Layer 2 of a small transformer language model trained on English Wikipedia (8 layers, counted from 0, width 64).
A neuron's activation on a vector x is squared ReLU(weights . x), where the dot is the dot product.

Input weights of the MLP neurons that the questions are about. A number n stands for (n - 500) times 0.001.
n3: 273 121 344 716 404 398 550 276 341 378 463 601 467 247 649 117 635 521 708 651 691 407 345 416 559 814 745 545 456 363 499 401 635 396 345 316 160 511 469 478 620 478 613 409 752 281 707 494 482 632 869 706 561 527 826 538 543 422 766 438 488 533 385 557
n11: 471 674 528 523 544 679 440 237 431 575 679 353 433 351 683 519 455 472 473 822 527 630 421 423 550 565 639 300 345 553 484 426 572 630 401 652 342 602 375 399 462 473 425 482 695 449 519 273 755 368 781 391 786 429 435 552 499 656 361 459 550 310 476 717
n43: 589 583 483 695 420 639 351 385 398 374 356 566 600 546 155 379 437 592 317 420 640 433 409 597 414 355 361 492 637 559 658 667 494 357 481 448 407 600 256 509 296 744 652 552 462 633 411 504 318 567 359 709 280 555 459 703 412 584 505 446 764 538 267 803
n79: 474 255 250 575 333 776 488 576 518 529 591 522 642 287 594 616 259 491 384 546 427 737 468 536 491 503 586 433 557 354 569 505 548 530 654 631 564 544 453 364 598 521 341 371 279 720 611 784 364 285 619 277 667 437 409 424 459 581 716 598 383 329 600 399
n100: 525 357 318 454 653 596 293 634 504 577 508 660 887 400 375 434 608 475 582 291 517 793 491 354 309 624 466 525 553 298 623 561 574 232 624 396 319 571 645 457 479 216 361 653 283 481 657 441 660 361 418 615 682 251 513 522 348 190 699 792 756 420 694 416
n117: 492 169 553 442 758 524 279 674 707 399 339 550 247 317 837 596 312 431 457 526 193 197 244 358 728 697 381 401 537 609 415 396 470 597 917 247 656 736 486 812 768 407 317 555 416 183 368 150 676 621 685 705 396 261 522 528 425 692 599 744 302 859 420 558
n132: 862 329 375 235 620 675 527 261 269 564 571 318 547 368 373 278 561 491 635 340 747 185 588 545 237 350 621 679 597 687 235 365 401 490 785 399 272 336 416 685 564 503 869 720 711 375 434 556 109 555 822 556 682 599 523 474 539 738 251 844 553 475 902 448
n168: 746 789 690 719 471 516 246 289 487 480 686 362 549 629 545 419 714 402 267 650 538 272 370 45 832 679 565 721 483 722 542 395 453 436 638 220 374 105 548 368 521 381 422 700 569 311 367 486 717 716 685 506 513 440 550 587 477 513 270 300 463 896 284 605
n233: 807 621 344 630 376 362 442 223 210 536 452 433 455 576 441 456 461 534 264 450 568 478 537 484 549 454 524 458 648 665 405 318 442 510 590 695 684 202 677 383 469 481 258 638 547 544 434 674 472 448 379 606 573 303 325 640 602 644 583 534 442 731 563 776
n253: 474 492 500 771 320 364 455 286 600 519 456 309 653 680 631 502 22 532 683 388 741 429 442 460 381 350 426 381 524 714 450 687 486 517 636 620 537 430 331 592 350 702 454 493 618 469 448 388 541 756 678 545 619 363 893 814 580 629 383 422 260 440 476 592

Each question shows a token from some text and the vector x that enters the MLP there. A number n stands for (n - 500) times 0.0062.

"26": 491 439 562 547 605 522 672 507 550 475 561 676 354 550 454 681 205 432 564 430 411 584 393 580 409 407 474 490 353 557 409 594 594 531 452 516 426 280 493 431 475 500 496 657 441 654 668 673 479 604 249 661 557 599 576 517 518 438 369 309 472 521 437 565
Which of these neurons fires most? n253

" Ed": 561 507 601 603 557 560 428 524 366 422 430 520 405 558 427 476 319 346 566 555 351 551 432 530 471 449 528 368 547 547 605 537 681 492 585 657 501 373 458 452 471 304 682 430 433 676 489 753 474 216 370 589 700 540 415 452 530 408 569 511 732 351 422 616
The most active neuron and its activation: n79, at about 1.9

" K": 449 680 712 582 425 598 610 469 358 295 615 372 634 517 484 471 443 621 423 551 563 419 472 598 449 536 482 392 551 342 552 566 602 606 587 455 554 556 625 427 532 289 653 443 422 579 523 489 389 676 364 506 648 527 484 375 543 559 559 296 526 187 254 343
Which three neurons fire most, strongest first? n43, n79, n11

"ga": 662 493 483 397 556 448 524 578 360 340 525 337 452 543 541 670 414 394 626 610 370 677 550 610 582 623 380 446 500 565 680 597 615 308 381 543 424 486 616 465 391 361 387 472 566 741 479 653 508 497 409 420 584 640 357 660 408 528 486 328 487 406 240 415
The most active neuron and its activation: n79, at about 0.42

" observ": 549 583 537 425 367 407 312 557 530 596 516 558 455 569 490 568 420 344 615 530 455 601 423 483 461 495 496 247 587 563 497 483 589 513 441 543 309 303 759 395 438 314 478 687 441 694 586 598 475 601 419 549 637 366 355 298 589 423 624 391 702 583 566 556
Which two neurons fire most, strongest first? n100, n233

"2": 449 554 521 464 631 452 586 549 572 528 622 498 279 666 518 599 326 420 645 517 336 608 642 482 278 453 383 486 366 554 374 530 586 354 497 546 424 314 388 370 428 586 611 635 526 584 777 652 517 522 414 478 502 496 448 439 451 539 343 409 613 498 627 522
Which of these neurons fires most? n132

"J": 523 519 590 577 315 408 597 631 420 465 319 511 326 607 452 517 357 462 600 590 505 674 434 560 495 503 383 540 540 535 339 513 573 571 490 609 497 480 507 216 384 449 622 412 364 691 672 719 437 479 430 620 680 476 435 252 407 490 564 338 616 491 499 553
Which three neurons fire most, strongest first? n79, n233, n43

" | L": 560 482 609 503 350 288 479 552 521 437 433 482 404 574 455 603 466 460 325 460 391 672 414 610 498 571 374 560 564 527 460 461 485 429 390 458 452 380 549 533 415 420 714 463 489 630 729 751 504 468 287 612 683 585 382 458 470 595 569 290 689 403 493 538
The most active neuron and its activation: n43, at about 0.73

"ue": 429 413 607 486 361 472 679 536 530 536 526 460 450 712 479 688 521 616 472 814 208 369 387 465 511 518 438 262 588 600 452 380 601 463 517 538 690 435 515 496 523 416 563 457 538 537 598 556 539 424 344 660 458 521 486 500 293 496 506 448 384 279 712 574
Which of these neurons fires most? n117

"\\": 420 473 544 496 642 516 556 553 201 429 709 247 591 393 582 671 455 340 341 635 596 627 492 534 433 523 427 477 576 540 657 468 558 448 553 500 312 527 480 610 323 430 639 419 493 594 587 615 514 578 518 477 502 567 228 655 536 502 503 388 549 263 415 442
Which of these neurons fires most? n11

" title": 463 507 384 457 419 449 453 566 486 463 680 344 311 577 400 656 407 426 443 519 452 507 501 550 438 493 565 285 557 625 422 397 739 491 624 595 532 545 440 489 452 422 595 596 770 682 633 736 458 358 377 415 461 286 586 370 538 588 533 373 604 320 506 644
Which two neurons fire most, strongest first? n79, n233

" down": 488 509 416 394 501 630 473 675 311 296 584 367 587 479 534 656 467 429 349 481 419 458 386 702 509 359 606 145 625 577 479 517 558 469 539 599 570 373 460 401 444 316 615 482 453 744 571 574 529 533 357 538 587 365 511 601 680 469 526 494 639 369 537 647
Which three neurons fire most, strongest first? n79, n233, n43

"m": 534 426 603 573 503 538 423 582 503 474 327 559 519 441 576 739 548 453 608 704 398 440 359 441 366 426 484 241 568 572 521 599 826 570 465 542 613 604 252 611 505 321 644 456 447 517 593 339 473 642 510 364 482 536 515 376 520 457 616 404 486 483 255 333
Which of these neurons fires most? n117

"end": 277 536 580 541 473 512 459 468 574 451 615 583 406 659 586 443 551 470 638 603 735 398 472 470 715 390 690 214 596 470 545 458 732 618 504 342 426 607 555 596 424 214 472 412 351 468 589 541 482 715 397 401 550 502 458 441 480 464 515 377 494 321 473 451
Which two neurons fire most, strongest first? n3, n11

" St": 578 604 570 568 400 355 314 683 452 523 479 565 482 492 460 697 415 485 451 505 361 583 434 554 286 638 405 442 500 528 348 416 692 525 571 501 481 396 508 382 475 380 525 526 489 697 597 688 521 355 457 514 728 390 567 480 451 504 537 418 735 185 618 443
Which of these neurons fires most? n100

"ior": 394 474 601 314 575 565 328 444 500 418 607 380 304 597 487 661 611 390 402 502 405 526 444 605 612 640 707 589 490 750 631 371 696 699 503 368 404 424 709 380 627 429 405 413 563 521 528 608 476 569 397 483 576 344 563 549 584 396 458 344 380 535 499 433
Which of these neurons fires most? n168

"ik": 417 518 610 506 399 401 565 437 249 430 557 624 381 619 627 547 311 434 505 637 635 587 493 650 501 775 560 475 381 465 468 573 664 439 410 544 529 473 612 494 414 488 522 419 513 470 564 518 484 458 276 230 523 554 580 417 448 350 652 669 667 344 377 574
Which two neurons fire most, strongest first? n3, n11

"l": 589 445 634 562 324 371 504 506 559 514 478 509 402 505 527 606 482 346 530 437 226 543 613 681 487 733 519 371 639 629 488 595 624 281 359 591 334 470 464 481 299 505 659 467 474 342 708 547 666 570 550 362 556 581 408 555 326 459 546 420 528 434 376 524
Which two neurons fire most, strongest first? n3, n11

", p": 472 497 579 520 374 362 368 664 467 568 474 452 481 452 393 585 360 356 422 430 355 695 468 601 553 573 446 531 514 555 480 428 476 429 413 471 623 450 639 252 664 387 673 608 531 589 665 787 526 486 351 576 605 328 525 326 452 539 577 449 622 416 470 460
Which three neurons fire most, strongest first? n79, n100, n233

"da": 437 555 551 517 610 591 693 474 368 449 481 309 395 529 422 595 600 562 484 496 684 543 477 656 634 564 624 403 467 685 540 523 590 433 384 370 514 637 458 614 536 473 453 400 554 528 503 477 390 535 343 207 383 649 435 552 718 627 387 369 610 378 265 346
Which of these neurons fires most? n43

"in": 427 569 573 427 438 374 437 484 624 383 503 492 378 406 616 849 594 494 362 502 403 387 456 667 473 565 532 382 629 732 443 431 692 568 353 566 467 506 464 406 613 444 633 574 436 443 611 555 528 571 424 431 483 541 607 249 630 462 496 581 216 260 543 596
The most active neuron and its activation: n117, at about 0.21

"ure": 423 503 629 255 405 498 517 584 540 588 570 502 404 629 640 487 480 452 640 659 498 525 542 592 576 679 695 542 406 680 379 318 398 434 531 424 462 287 657 337 513 270 481 640 500 527 488 624 557 555 391 491 505 356 594 380 620 514 409 375 501 358 623 452
The most active neuron and its activation: n168, at about 1.6

" J": 561 570 646 605 321 454 467 576 442 295 510 473 404 520 494 651 194 407 635 453 446 679 471 573 546 479 413 597 536 652 396 603 790 457 532 362 444 502 535 433 546 366 573 366 478 652 645 694 532 543 471 533 571 589 329 408 553 488 356 360 526 273 419 489
Which two neurons fire most, strongest first? n79, n253